Layer 2 of a small transformer language model trained on English Wikipedia (10 layers, counted from 0, width 128).
A neuron's activation on a vector x is GELU(weights . x), where the dot is the dot product.

Input weights of the MLP neurons that the questions are about. A number n stands for (n - 500) times 0.0011.
n0: 497,519,386,470,583,349,602,484,305,427,549,337,579,396,654,336,385,551,517,696,462,465,279,473,475,415,346,482,615,469,470,537,447,491,643,437,620,198,524,625,484,463,444,463,469,348,596,342,708,464,556,334,577,509,519,375,513,394,484,366,650,351,634,566,559,352,635,645,500,538,579,483,596,705,595,396,503,563,503,451,474,568,468,486,444,622,625,646,536,333,454,452,527,574,476,655,488,447,362,410,531,483,385,606,723,457,458,598,506,420,664,537,352,438,646,160,703,483,382,418,510,614,540,468,552,573,324,383
n4: 477,577,141,447,573,415,555,360,559,613,526,554,824,644,485,496,648,376,496,338,350,432,401,814,393,516,458,455,254,480,412,449,305,436,609,665,389,493,611,236,406,583,436,346,679,554,459,400,571,489,645,670,742,486,446,544,304,355,345,552,698,388,392,646,597,497,660,519,325,463,434,384,424,535,453,572,614,561,486,451,674,351,788,477,550,522,687,473,548,409,645,597,332,552,468,538,619,794,536,266,382,328,389,500,489,511,504,391,504,442,535,646,394,714,264,357,515,516,492,532,596,460,528,709,486,516,547,347
n17: 401,577,472,517,342,435,470,380,597,449,609,440,522,496,354,259,503,352,599,639,429,409,624,604,601,607,584,585,684,483,366,638,507,662,447,578,385,339,736,426,348,629,470,338,456,531,464,469,543,576,581,345,652,589,383,729,419,319,455,536,561,382,421,279,481,425,524,280,469,487,712,602,437,649,638,381,465,605,593,556,424,431,490,462,535,500,353,627,611,427,416,562,408,477,525,477,470,399,479,640,572,550,209,513,609,530,448,760,694,449,410,459,420,459,585,629,347,528,605,434,470,420,435,569,531,377,733,369
n27: 391,371,475,568,523,510,682,341,490,833,354,434,487,500,489,548,623,507,591,367,510,341,490,635,403,571,493,547,464,637,538,613,386,603,480,604,409,490,696,427,634,552,397,716,481,617,333,465,585,317,566,627,566,321,663,445,637,528,507,630,636,595,568,493,412,410,567,473,479,460,483,521,593,446,470,612,526,533,516,510,370,567,642,542,367,627,442,431,631,414,503,547,383,318,518,617,512,483,611,383,292,493,430,507,531,517,427,408,543,336,675,608,321,803,363,420,12,482,489,668,399,487,570,578,576,486,507,611
n32: 317,262,195,402,500,463,654,515,607,485,504,402,406,496,544,459,500,553,746,229,641,310,646,532,236,435,668,325,291,558,602,565,353,849,519,536,532,496,680,591,489,560,488,632,474,533,581,511,500,407,575,454,604,440,582,455,665,619,408,348,588,310,485,613,369,581,710,582,363,469,292,352,354,621,492,442,370,668,713,772,570,411,430,326,615,599,855,567,523,575,318,542,504,488,372,292,479,302,533,312,437,583,439,542,508,610,431,512,687,364,520,512,311,651,443,511,535,844,421,406,508,327,398,303,466,604,419,419
n40: 355,602,600,340,543,500,631,590,526,523,540,571,640,633,531,494,472,402,500,692,655,310,535,442,559,535,590,556,309,514,599,739,486,510,493,534,395,490,362,412,571,455,663,434,455,532,504,490,413,503,521,622,525,406,364,652,397,579,649,619,424,77,651,601,474,549,497,544,287,500,405,354,452,513,457,365,417,438,541,355,629,651,591,703,593,335,618,497,413,418,716,500,745,490,475,561,573,421,418,527,371,345,573,457,737,493,622,528,483,262,567,576,469,612,538,497,447,436,518,511,332,216,692,346,461,525,455,456
n44: 546,314,538,378,690,641,454,76,430,379,394,651,503,564,467,480,548,421,226,605,417,481,537,562,450,403,675,520,621,571,709,704,417,607,670,613,471,535,403,330,541,456,582,325,419,598,295,315,620,217,561,406,420,316,456,677,315,547,378,361,450,440,425,565,558,578,401,550,452,545,448,544,590,527,455,418,595,568,594,454,564,696,610,504,402,580,564,493,704,486,471,458,460,588,523,486,481,449,586,405,449,590,413,636,486,668,399,441,507,453,496,471,615,769,480,285,518,410,704,616,645,703,600,613,474,576,739,659
n45: 551,428,450,564,624,386,509,308,286,549,671,555,568,464,393,570,371,529,593,698,533,550,446,527,518,662,479,531,664,436,449,574,531,408,460,517,401,396,422,327,494,490,419,524,500,449,394,322,527,604,568,418,709,548,580,539,583,398,500,204,340,390,356,575,696,543,497,578,301,579,484,351,419,572,686,439,644,413,440,466,557,430,430,490,426,424,642,401,274,572,524,596,553,473,518,314,561,749,418,301,641,445,381,625,638,615,240,364,484,431,722,514,381,382,462,412,560,493,500,465,562,591,450,443,721,625,444,350
n56: 449,471,561,537,405,414,568,471,305,441,745,458,611,675,455,452,699,454,565,574,595,311,639,524,504,451,831,577,425,536,330,542,620,633,570,669,413,591,553,333,677,230,493,476,446,465,647,258,493,510,291,638,460,390,526,457,490,585,500,256,604,560,426,559,635,439,528,300,364,546,454,386,514,582,578,540,407,439,497,413,561,339,410,664,336,230,489,531,390,555,756,687,572,490,425,486,570,500,425,629,458,661,576,602,476,503,460,423,553,662,500,596,449,557,376,575,583,426,507,511,627,464,396,353,398,385,570,483
n101: 399,442,397,455,475,419,531,479,291,413,787,583,533,568,715,489,814,515,576,866,704,270,675,625,410,195,779,479,635,583,553,593,606,521,608,447,493,567,253,336,453,568,726,737,355,607,362,542,548,585,401,409,552,500,389,586,467,580,526,303,435,180,472,388,614,446,686,455,399,474,547,416,489,591,511,261,521,636,391,541,522,283,608,516,557,302,797,606,670,619,659,555,490,596,377,432,355,394,457,555,447,546,478,504,609,545,639,419,493,534,637,531,379,426,354,496,507,425,468,539,477,464,514,592,449,313,384,370
n102: 564,576,346,611,472,362,441,578,493,545,362,524,493,549,584,598,673,258,481,391,396,564,543,641,585,429,496,363,375,293,687,463,478,540,525,569,412,493,575,354,340,480,608,627,551,598,407,493,603,606,442,577,580,578,572,451,497,381,476,632,565,461,253,414,442,400,275,421,456,402,517,405,396,583,545,486,422,677,754,511,750,574,659,393,259,347,609,500,504,576,572,676,434,652,538,292,494,680,339,507,490,507,201,678,611,647,385,684,678,420,600,347,303,645,492,555,507,436,564,601,373,345,430,775,541,386,614,666
n103: 454,566,489,385,514,419,493,432,433,424,383,393,566,485,544,470,648,334,874,489,584,402,533,406,547,478,496,487,570,421,688,749,431,453,443,489,641,450,373,483,432,381,511,664,466,646,310,314,734,422,351,678,596,308,667,450,556,598,661,455,622,550,524,559,585,468,607,270,396,423,531,317,705,477,600,521,402,575,691,472,403,422,638,678,463,357,693,438,132,590,366,479,533,316,405,511,545,685,315,468,371,660,378,402,521,439,521,530,346,522,829,390,320,534,448,629,595,586,432,440,478,352,540,422,595,432,482,532
n126: 480,474,673,480,305,550,574,440,402,619,384,404,413,436,531,522,618,562,489,444,588,458,594,575,453,538,480,387,363,549,534,667,541,604,513,401,387,460,609,431,497,551,483,459,389,567,456,585,543,274,544,582,514,446,497,473,507,558,546,484,609,490,570,351,446,330,763,493,566,454,591,301,537,644,587,560,304,481,306,307,446,698,715,306,401,569,606,730,341,255,381,579,503,579,334,624,702,398,553,263,529,683,402,591,443,523,533,715,582,606,629,432,416,595,399,409,503,746,468,584,415,516,500,579,606,330,293,503
n129: 623,526,402,647,606,387,445,320,370,628,533,423,529,652,660,400,421,297,713,378,406,356,329,611,399,556,473,467,358,549,741,517,375,444,599,480,363,454,597,466,411,510,527,612,563,389,413,516,348,503,571,555,699,557,576,473,480,460,441,419,622,507,393,413,421,560,473,620,586,513,658,190,721,497,658,493,601,468,438,576,457,610,533,366,304,422,648,557,503,394,497,536,478,464,707,400,757,645,357,500,516,581,273,445,490,353,429,693,461,531,580,700,577,663,530,487,503,538,275,521,557,490,382,566,591,500,569,398
n190: 672,513,627,520,298,451,536,528,567,519,442,512,575,583,390,393,715,324,528,514,513,507,263,467,535,765,590,542,652,373,346,608,602,448,668,483,369,571,411,530,603,522,477,507,540,528,390,411,471,661,606,287,389,407,394,714,363,599,589,230,481,558,423,654,447,544,557,402,456,516,472,530,516,549,535,588,552,562,619,519,516,412,297,574,413,401,452,684,294,478,543,712,521,590,380,503,579,648,497,471,537,583,700,637,441,330,300,355,580,427,412,626,618,558,395,658,330,421,462,469,497,484,336,522,425,400,540,381
n193: 611,377,466,520,582,512,524,426,570,481,429,512,469,673,740,620,547,412,774,483,297,462,460,417,344,497,517,586,462,401,487,341,474,430,461,639,515,749,466,366,385,512,503,457,586,717,397,395,645,442,460,538,458,388,687,429,522,632,382,503,700,565,382,437,363,512,520,386,423,529,560,393,588,488,607,529,404,500,442,607,451,584,355,382,314,554,600,599,519,393,546,513,355,526,593,546,547,579,411,414,593,520,249,525,376,516,487,530,468,284,605,616,582,568,290,614,401,497,176,626,735,528,445,664,465,524,614,326
n202: 362,474,443,564,549,497,398,468,461,419,383,561,601,389,476,516,810,438,618,592,480,578,475,565,621,577,448,457,713,436,534,462,578,532,520,469,457,553,563,547,326,410,656,411,672,452,529,325,560,497,306,533,464,297,580,558,388,715,414,336,559,463,615,672,757,436,736,138,580,513,490,397,283,642,611,352,395,651,475,383,510,392,500,472,452,523,582,800,457,406,445,583,391,500,561,672,439,476,415,411,353,418,612,714,618,591,543,409,566,418,546,527,432,481,414,392,470,648,439,623,702,536,566,547,481,446,441,670
n211: 363,565,528,584,513,689,685,478,497,685,317,352,481,532,562,547,451,513,690,532,539,464,550,248,442,728,603,617,441,429,588,368,507,715,647,428,331,493,658,394,542,455,412,572,471,497,347,506,533,324,429,595,478,391,468,380,345,592,549,565,466,537,474,626,500,500,503,460,503,375,523,390,520,610,409,661,335,539,393,724,624,556,666,434,315,418,603,554,596,293,660,596,503,467,550,402,624,415,391,477,363,483,474,530,339,409,464,736,661,517,563,401,345,424,425,588,388,370,130,598,384,338,412,543,514,418,476,344
n228: 550,290,522,582,534,416,539,443,486,425,362,299,507,658,544,560,261,493,292,616,621,406,743,543,628,923,366,422,324,399,618,463,511,530,479,529,435,514,522,427,425,649,611,402,500,500,569,406,609,634,396,507,492,517,327,570,500,633,587,406,530,306,358,514,774,439,529,504,342,410,538,533,371,610,476,454,429,500,553,436,418,599,458,408,395,274,613,658,612,459,712,549,592,511,474,279,689,572,519,577,520,522,337,757,706,806,441,397,521,504,489,663,328,530,389,586,405,351,647,511,626,575,384,402,536,406,639,482
n232: 434,599,384,419,475,448,534,661,493,443,482,577,765,667,353,493,561,447,434,562,575,457,600,321,352,343,601,356,372,218,581,454,567,472,577,552,355,449,584,432,532,636,400,440,597,685,301,292,540,431,530,582,453,188,616,517,292,611,590,443,402,576,301,550,531,414,379,356,337,410,433,571,552,634,401,570,420,612,534,682,603,625,562,660,388,353,547,478,290,546,426,659,541,808,523,419,553,485,149,356,503,589,618,539,544,695,486,447,575,567,462,287,511,368,390,504,576,604,465,473,798,288,575,558,582,368,644,337
n246: 474,231,481,232,472,345,634,639,507,341,442,328,567,566,526,583,489,429,566,400,450,349,541,433,205,603,564,349,557,600,500,432,582,565,787,418,554,685,500,466,661,563,780,537,438,601,436,420,634,598,916,425,477,567,430,745,565,567,396,504,439,445,573,560,497,447,625,625,572,489,486,477,500,479,546,610,562,738,452,507,419,565,417,337,507,471,442,418,630,451,292,558,456,525,515,265,536,470,446,691,305,597,346,457,456,493,414,447,457,496,592,691,397,628,365,532,424,780,674,619,202,362,647,670,545,294,606,525
n254: 464,388,493,334,391,463,540,443,364,423,695,395,618,560,565,641,527,535,617,660,361,317,509,359,641,490,534,388,452,657,784,383,312,472,533,588,381,546,503,426,541,462,543,574,544,238,500,324,553,411,342,646,344,567,582,305,649,493,565,581,450,398,623,465,446,614,569,643,332,620,600,449,614,767,619,622,535,475,568,345,327,596,480,555,402,607,595,406,546,452,497,412,562,592,458,467,479,252,305,611,415,359,468,549,739,503,429,390,425,662,576,581,467,528,544,429,477,545,349,517,463,551,475,588,455,722,610,644
n260: 587,487,305,448,466,634,471,487,636,601,531,597,692,740,593,171,619,399,567,635,412,367,539,518,470,467,617,602,514,493,317,460,518,392,438,486,433,586,376,555,570,626,679,432,602,632,209,454,597,638,641,401,485,523,573,765,340,652,425,439,680,427,321,466,473,541,482,423,374,646,510,600,475,507,638,396,606,590,634,472,577,641,452,395,500,463,603,532,386,544,592,469,261,696,430,636,378,567,317,592,391,620,354,469,490,531,398,460,595,258,398,582,409,507,399,547,503,482,581,533,415,312,364,627,485,330,676,217
n290: 354,641,579,714,434,379,395,473,726,363,560,633,569,477,540,550,629,466,375,530,542,466,500,431,543,485,736,516,479,474,529,600,572,617,422,598,360,779,496,347,595,232,532,366,540,388,415,251,472,698,680,723,519,343,466,751,162,550,500,444,562,355,483,562,507,545,596,414,504,591,552,401,382,610,562,372,659,425,433,705,703,275,620,603,429,451,413,478,426,424,814,588,526,465,553,461,612,424,496,510,470,489,611,507,504,386,549,253,563,525,489,387,360,376,314,465,563,429,459,507,446,565,298,528,416,421,368,334
n291: 313,510,585,627,597,393,472,424,343,390,606,410,652,571,449,532,452,633,333,883,438,344,575,493,813,573,538,488,454,599,392,535,524,550,563,687,414,633,685,519,302,490,560,111,532,443,377,339,629,424,531,595,411,446,478,407,441,385,520,555,397,517,328,458,599,455,448,329,524,529,471,356,463,538,526,553,440,615,340,380,457,497,301,573,354,591,394,412,645,497,673,510,568,530,525,416,446,429,658,503,532,415,477,654,697,557,588,424,572,439,434,507,379,345,530,442,605,514,574,717,435,719,484,540,601,454,541,394
n317: 310,653,481,504,454,434,473,416,357,674,380,602,670,636,357,358,492,468,504,438,603,411,682,485,364,366,478,493,561,562,533,580,258,390,423,605,399,358,684,219,518,241,614,672,490,479,512,334,573,467,411,482,429,426,511,386,464,485,471,504,506,358,577,493,570,560,405,360,447,464,536,466,386,551,685,335,431,489,744,679,276,667,478,523,570,400,512,715,395,461,522,540,514,558,659,515,470,359,361,345,416,656,765,736,493,816,446,663,726,470,703,556,411,462,762,357,522,462,706,676,500,712,503,645,453,364,504,475
n348: 486,606,664,306,483,513,513,386,407,442,374,446,789,369,392,354,769,493,470,618,384,496,477,457,673,500,791,513,801,396,479,409,282,560,441,511,629,465,474,392,507,503,397,414,557,473,206,430,629,339,564,576,748,594,379,691,472,332,762,455,471,500,550,544,500,299,362,500,260,548,541,619,578,576,674,430,380,423,454,514,521,493,294,671,493,586,533,436,636,388,529,611,703,458,474,564,370,493,415,555,286,475,438,562,546,599,359,646,503,579,555,583,504,350,645,360,351,552,355,680,550,544,543,427,528,653,529,465
n379: 568,172,428,292,420,641,726,483,472,500,610,497,593,633,328,386,504,313,622,530,628,489,500,457,453,537,580,497,410,447,352,485,728,537,461,595,464,702,366,413,647,571,529,285,321,300,593,446,627,419,735,524,389,312,408,475,490,413,490,375,687,341,371,614,503,571,430,468,522,430,431,346,439,530,531,571,503,514,634,557,500,555,645,459,469,524,696,486,437,335,439,574,367,486,730,375,487,399,594,717,476,717,274,423,450,593,319,600,699,438,638,824,371,679,440,542,518,515,530,567,453,493,527,401,492,568,728,578
n380: 636,470,418,486,533,244,656,387,377,474,297,692,579,604,528,423,521,378,656,329,315,486,624,493,533,564,628,472,391,411,493,465,572,570,540,362,509,534,358,452,643,574,391,382,629,545,330,449,544,365,455,497,652,396,474,672,567,497,361,550,582,453,326,526,584,349,504,432,567,600,490,364,326,567,382,483,439,419,541,385,398,641,598,535,458,649,414,572,745,398,672,520,440,604,486,585,589,534,611,583,536,745,318,493,571,602,341,774,656,486,433,628,510,490,375,286,366,429,554,805,645,536,563,534,468,410,756,440

Each question shows a token from some text and the vector x that enters the MLP there. A number n stands for (n - 500) times 0.011.

"with ": 515,426,397,471,565,567,444,525,561,594,513,483,513,405,497,598,515,464,465,443,402,547,410,485,505,387,440,359,441,551,462,475,540,540,479,371,432,545,516,597,540,522,546,536,619,496,601,637,505,575,513,509,566,523,480,336,463,593,542,467,562,473,555,576,428,495,381,625,465,487,470,682,448,415,467,474,566,480,535,587,551,391,601,443,582,527,527,424,477,566,530,613,442,510,521,444,519,547,547,600,495,501,488,425,464,361,543,467,541,484,397,531,464,542,388,470,503,384,587,474,548,445,472,522,357,460,490,569
The neuron with the highest activation: n4

"Pol": 693,448,602,453,534,548,426,606,460,484,519,641,472,652,471,446,518,500,451,518,522,610,516,436,448,417,498,572,521,413,454,472,612,395,465,513,681,492,378,369,544,528,492,461,463,488,395,563,367,588,387,517,405,534,496,503,542,450,535,589,400,571,383,494,464,527,422,556,630,477,467,435,429,208,401,557,349,447,448,541,506,566,451,503,544,540,467,459,433,685,553,516,527,552,633,523,483,477,637,519,606,501,561,458,426,488,546,526,447,524,426,531,558,450,464,491,492,598,531,646,463,502,551,520,485,514,536,456
Which three neurons fire most, strongest first? n380, n379, n193

"av": 481,591,686,451,539,590,333,512,529,695,421,523,366,566,531,548,376,344,324,453,524,590,461,521,580,532,417,531,432,514,443,452,533,482,410,510,505,591,563,503,557,463,476,375,384,430,687,403,489,644,570,447,513,488,486,477,526,415,457,606,457,515,560,558,512,465,386,443,636,403,518,689,472,264,505,572,378,497,454,423,364,502,538,498,638,504,337,501,547,510,570,453,489,616,563,402,475,554,495,495,567,548,563,451,400,667,558,473,460,681,395,508,484,432,564,530,530,628,574,459,496,654,490,559,511,402,472,465
The neuron with the highest activation: n317

", ": 613,495,500,501,456,492,458,496,446,487,470,449,361,554,501,460,514,453,494,437,429,663,516,510,626,497,348,486,481,486,530,503,566,508,455,380,558,545,561,523,473,552,496,570,489,580,470,573,455,437,526,532,589,579,520,605,520,491,562,517,551,498,460,432,419,521,472,438,593,485,506,583,470,310,486,431,501,534,561,462,494,501,518,466,491,536,386,554,471,612,525,576,497,504,560,455,445,606,490,552,543,514,504,503,489,560,530,466,503,561,501,502,502,541,492,494,489,417,593,468,422,402,519,525,294,478,489,536
The neuron with the highest activation: n102

")": 623,469,496,495,465,436,481,484,598,489,517,564,345,631,571,418,385,612,535,516,473,679,387,419,497,546,489,543,503,382,668,517,532,541,454,470,611,436,593,488,470,478,466,423,451,491,480,591,442,478,316,459,541,548,511,489,502,587,566,530,460,702,440,489,467,478,584,506,575,511,564,473,459,314,500,483,594,235,493,613,501,587,510,563,419,554,279,515,504,576,434,517,512,487,466,504,550,586,458,465,664,457,496,567,369,567,414,493,429,511,399,512,554,472,415,625,529,430,483,509,585,433,445,443,426,607,607,493
The most active neuron and its activation: n193, at about 1.8

"out ": 449,429,630,471,670,550,508,537,589,514,437,496,565,431,470,545,496,556,565,346,407,569,480,487,471,473,470,539,495,571,311,387,404,512,575,511,606,665,428,621,535,551,494,528,530,502,609,561,504,450,453,564,571,531,483,303,500,540,438,486,567,460,430,525,472,471,275,530,557,583,390,662,488,430,579,498,502,463,535,345,570,422,395,473,617,544,506,447,543,536,426,476,466,461,593,564,503,621,594,509,485,530,557,483,432,405,501,527,491,469,371,536,445,530,477,560,504,425,475,454,464,494,556,576,394,415,510,546
The neuron with the highest activation: n193

"| ": 487,498,557,514,538,498,494,571,449,471,522,528,594,395,504,428,518,497,455,507,449,634,475,465,561,521,470,435,512,510,474,485,621,510,510,434,537,533,560,517,496,475,468,517,556,426,683,483,365,543,413,554,511,523,537,500,470,556,515,496,500,600,475,524,501,480,548,489,724,472,495,500,538,424,497,532,492,415,455,477,490,519,487,539,511,501,396,560,583,452,514,440,539,514,486,494,492,492,483,554,530,445,510,506,510,456,517,423,520,578,480,474,508,510,491,478,596,468,505,556,523,511,523,527,274,567,428,452
The neuron with the highest activation: n202

"en ": 460,577,541,538,470,515,354,519,520,430,504,608,569,473,443,488,540,541,544,487,510,567,516,492,476,485,446,598,516,510,464,404,555,447,431,471,496,472,523,487,547,506,480,560,503,579,486,513,462,554,480,536,451,545,529,348,445,531,405,502,526,488,524,545,509,553,618,516,463,416,522,450,439,444,405,514,573,457,452,434,542,551,452,413,566,500,464,587,426,531,532,441,444,565,563,504,384,499,464,490,484,517,550,587,496,534,646,457,595,592,533,511,477,490,543,431,540,531,522,467,575,505,486,394,306,555,522,552
The most active neuron and its activation: n202, at about 1.9

"Con": 647,503,562,597,561,519,408,531,551,619,571,483,393,484,374,552,431,570,446,603,578,657,464,494,454,398,455,551,483,602,448,567,561,403,550,460,632,350,515,418,493,535,364,502,677,431,628,461,437,595,541,548,502,559,635,401,523,391,397,434,469,519,441,452,615,473,455,509,642,545,420,475,497,273,464,489,560,498,550,478,437,479,542,529,567,633,446,554,363,654,455,397,482,426,489,509,453,462,485,444,578,441,478,456,594,488,632,428,525,426,527,412,572,500,568,530,589,497,521,545,421,392,547,554,413,458,498,467
The neuron with the highest activation: n45

"% ": 518,467,534,457,490,551,553,522,600,449,516,467,469,568,414,407,448,451,505,356,501,594,487,495,453,551,432,549,453,474,335,552,504,529,540,435,570,535,584,453,571,520,512,528,454,503,568,511,493,454,533,516,453,616,563,525,512,581,462,530,529,603,487,511,506,509,359,467,557,543,530,552,464,347,510,514,545,442,503,571,584,372,500,405,646,407,486,396,446,535,326,516,432,434,512,463,535,479,524,471,630,598,514,400,482,482,501,581,563,538,467,487,544,588,448,601,505,538,577,456,467,404,580,451,340,490,567,536
Which two neurons fire most, strongest first? n379, n246

"to ": 505,304,534,566,526,550,449,423,599,483,590,447,359,515,590,620,415,538,512,469,492,639,466,612,470,429,350,389,345,496,487,591,468,495,502,411,488,555,520,513,553,460,490,572,499,480,686,459,432,588,522,497,547,558,426,416,479,543,517,505,543,447,584,511,437,464,416,602,562,435,498,567,468,289,453,525,526,445,586,607,442,563,452,453,655,495,347,378,533,542,561,641,437,502,597,435,506,497,518,513,456,450,493,423,491,581,560,431,591,554,435,534,500,555,515,630,555,562,511,293,619,439,530,485,396,429,506,507
Which three neurons fire most, strongest first? n32, n228, n246

"ce": 441,647,452,509,535,522,353,427,649,614,513,574,434,541,603,530,460,528,537,404,496,462,359,387,560,432,404,451,521,274,588,377,484,484,428,550,577,420,490,474,436,546,499,507,422,545,643,573,476,440,392,579,553,550,584,416,547,484,523,553,485,603,480,445,587,593,562,546,643,460,584,558,529,418,541,428,617,413,424,562,464,535,520,580,387,475,306,369,567,502,481,320,498,483,577,560,554,434,682,528,517,409,556,485,561,455,511,312,376,478,532,407,560,478,405,563,444,551,393,501,529,533,483,468,483,612,464,579
The neuron with the highest activation: n193

"ast": 435,602,539,461,514,487,400,530,615,577,456,421,421,546,246,461,492,552,326,462,523,580,548,562,525,596,503,546,541,517,456,334,454,403,502,469,515,658,570,588,515,522,525,410,444,533,493,568,565,533,433,490,616,587,575,403,629,427,463,619,424,653,509,472,476,482,435,458,653,547,552,752,495,258,509,548,432,326,441,502,414,539,431,467,632,522,438,448,628,466,607,472,516,482,638,494,434,528,496,545,574,448,579,425,489,451,498,352,381,615,524,551,452,492,537,444,428,405,448,519,463,554,463,556,495,459,528,510
Which two neurons fire most, strongest first? n291, n348

"ell": 541,627,598,545,549,492,410,530,594,587,519,574,568,540,435,541,409,497,414,560,566,531,475,470,407,539,360,477,419,508,559,454,472,377,501,455,539,484,475,534,457,550,497,537,447,413,671,674,397,575,490,471,358,560,398,501,495,487,520,628,468,506,481,311,463,511,464,561,630,463,413,694,436,369,522,557,486,424,291,384,537,510,584,451,515,530,461,495,515,546,663,470,500,621,651,539,439,478,559,470,588,503,606,329,479,459,636,467,323,543,479,380,445,520,546,432,616,396,550,464,458,450,574,505,486,564,516,621
The neuron with the highest activation: n40

"v": 600,581,688,373,444,549,277,539,522,481,524,525,419,462,521,461,408,581,399,503,626,496,444,371,622,521,406,549,408,524,384,595,608,462,461,417,509,373,405,589,600,527,505,495,591,462,421,580,398,524,508,524,563,470,503,451,545,359,420,596,423,498,530,478,558,496,382,516,622,551,548,481,600,306,565,538,514,370,504,471,504,547,468,481,683,570,348,437,579,515,485,355,505,623,556,426,503,500,552,503,588,512,523,466,498,400,627,431,418,524,492,519,547,379,484,579,560,636,412,530,589,543,512,470,496,572,452,428
The neuron with the highest activation: n291

"a ": 536,590,540,548,447,525,462,487,459,516,545,551,495,444,557,465,510,618,475,579,517,546,489,483,503,465,612,578,504,540,464,517,528,501,473,439,619,580,506,557,684,468,532,518,406,460,475,523,445,644,412,384,452,449,512,530,482,602,476,470,501,537,537,532,435,525,449,484,461,533,533,562,532,398,441,472,578,518,517,519,413,533,494,534,591,509,399,483,532,594,546,497,479,485,518,384,427,455,494,534,515,461,514,482,511,483,568,402,498,577,429,431,518,433,577,461,537,470,562,450,523,559,444,457,301,619,427,483
Which two neurons fire most, strongest first? n290, n101

"x ": 548,615,501,509,477,533,446,487,546,466,533,637,464,440,548,482,501,600,481,531,560,527,542,452,516,488,498,531,526,438,419,481,532,466,445,431,625,517,439,476,601,556,474,494,454,565,538,519,543,503,530,516,464,439,532,549,519,554,473,552,520,563,461,485,428,566,465,447,499,515,512,570,497,293,542,486,527,491,512,556,529,478,426,483,605,523,503,526,495,547,489,492,461,542,564,424,458,437,478,573,555,502,527,528,520,446,573,456,480,514,482,460,487,499,480,575,418,532,476,454,463,522,515,477,277,416,503,497
Which two neurons fire most, strongest first? n260, n290

"er ": 540,580,548,489,508,539,437,533,549,493,490,504,520,516,533,494,492,481,565,414,433,620,574,501,372,456,392,564,513,473,395,535,481,541,549,439,624,475,554,524,526,506,486,523,494,554,494,491,417,478,441,534,499,487,423,406,574,453,429,598,546,515,567,495,511,570,538,513,531,511,504,563,475,449,466,540,436,385,542,485,458,556,489,392,435,486,496,622,469,454,384,468,413,504,523,511,473,450,492,500,465,581,563,536,477,475,595,455,527,494,511,492,515,639,461,443,451,451,516,450,608,474,473,572,315,518,544,521
The most active neuron and its activation: n193, at about 1.2

"the ": 576,441,618,608,545,508,558,493,552,570,541,348,404,451,484,433,465,555,438,486,486,610,568,530,476,469,542,487,459,578,446,418,561,598,533,397,488,534,467,472,618,598,548,544,546,519,498,520,482,690,514,430,578,566,485,475,502,549,477,552,540,471,506,486,505,468,427,533,607,429,526,533,472,423,349,442,554,476,474,533,494,419,542,424,467,529,478,430,501,549,462,493,431,516,464,472,516,546,561,512,467,580,542,425,539,528,438,367,589,449,460,534,481,517,518,519,445,518,461,430,577,456,502,552,312,470,503,502
The neuron with the highest activation: n246

"ing ": 501,476,491,489,554,543,454,533,627,435,474,497,499,452,450,478,468,456,539,400,458,616,493,499,547,498,361,442,529,486,443,469,519,594,496,510,504,484,513,560,543,585,535,526,540,522,625,590,569,496,479,547,478,491,437,398,556,465,469,485,557,545,543,492,484,556,482,608,517,541,437,559,470,395,489,562,511,407,497,543,530,429,415,414,515,435,506,460,541,535,495,492,398,493,579,530,473,509,559,464,551,601,497,571,499,464,537,405,528,444,419,449,476,504,475,548,495,477,527,443,668,433,511,544,300,482,561,536
The neuron with the highest activation: n32

" ": 513,553,547,505,424,591,554,541,537,459,467,655,553,527,484,436,556,553,507,473,477,562,548,417,531,452,412,502,494,490,437,561,537,534,498,397,581,505,481,517,602,521,529,472,420,553,394,517,426,617,417,476,456,475,493,448,444,495,478,534,523,524,552,404,494,568,500,491,520,527,542,499,518,485,460,481,456,474,542,506,537,512,478,562,555,503,390,524,488,592,510,445,420,657,465,465,439,459,397,537,563,492,496,455,513,501,634,547,492,571,439,424,518,520,524,564,593,383,524,492,520,414,542,489,303,513,462,471
The neuron with the highest activation: n260

"18 ": 470,471,471,532,520,555,525,501,551,432,512,486,473,576,420,471,468,694,588,331,497,713,528,504,526,475,504,517,429,497,377,540,564,533,650,437,511,494,474,468,652,520,493,456,440,449,631,401,401,451,454,461,624,530,458,487,492,615,446,427,513,613,535,602,494,541,380,478,612,511,533,535,487,290,474,506,587,393,608,468,489,492,518,504,612,446,497,410,405,478,413,600,454,527,432,405,519,522,490,474,524,582,475,440,451,424,483,480,544,431,440,623,549,604,472,627,372,469,577,389,575,450,543,479,389,469,604,530
Which two neurons fire most, strongest first? n379, n190

"R": 649,525,494,511,500,538,369,550,489,569,450,526,512,494,490,467,325,532,446,509,539,529,522,423,528,433,293,523,449,550,424,544,534,498,488,525,615,405,527,505,479,410,493,433,565,500,495,465,411,621,601,512,490,570,509,359,542,439,466,526,368,518,554,414,470,533,516,649,761,517,489,585,518,218,409,506,492,531,529,471,506,531,385,587,540,630,380,440,473,621,478,415,583,536,491,527,451,464,498,527,454,460,465,524,388,504,608,491,594,502,477,549,605,524,559,505,543,493,539,476,469,563,516,459,456,502,549,466
The neuron with the highest activation: n291

"em": 584,583,641,543,448,556,351,471,587,551,398,583,484,520,499,459,333,545,425,588,642,716,522,504,455,471,454,520,443,511,474,491,443,425,547,295,477,481,498,491,545,632,443,449,442,524,871,521,407,550,510,447,497,502,479,576,575,363,559,581,484,590,509,444,494,511,442,463,461,467,545,604,501,297,400,512,502,478,320,336,403,470,516,193,575,517,396,525,493,489,509,627,465,442,627,487,515,536,526,481,676,532,447,529,478,546,524,469,445,578,404,476,511,441,553,535,510,643,556,454,662,411,516,552,477,579,534,504
The neuron with the highest activation: n228

"from ": 526,301,421,451,562,524,579,509,572,448,495,500,409,518,551,495,529,441,497,408,556,691,392,612,521,418,348,465,404,512,478,478,630,459,472,409,581,463,509,644,573,490,532,583,528,445,709,597,505,576,480,581,539,541,516,320,535,533,563,523,543,409,518,560,471,484,356,608,579,402,457,559,401,385,428,472,499,460,536,534,536,546,563,489,673,431,379,445,500,640,430,571,443,444,507,442,541,542,478,514,432,509,540,470,511,492,481,614,580,489,413,585,498,538,472,590,522,431,557,498,484,423,461,420,376,518,549,435
The neuron with the highest activation: n379

"is": 585,438,449,417,561,583,548,548,606,456,543,596,419,512,483,584,500,650,388,560,553,692,548,495,543,530,327,548,532,422,541,539,593,493,471,458,795,329,359,439,610,475,378,421,514,537,684,613,470,410,514,529,405,419,436,615,559,361,545,505,478,614,576,542,406,466,499,541,659,401,487,620,537,344,472,523,618,503,495,418,426,584,484,438,568,477,434,486,564,617,407,481,443,489,548,472,487,508,560,497,531,542,525,489,480,378,531,224,354,330,506,400,506,547,516,412,533,430,569,465,443,413,542,524,497,432,446,590
The most active neuron and its activation: n44, at about 0.52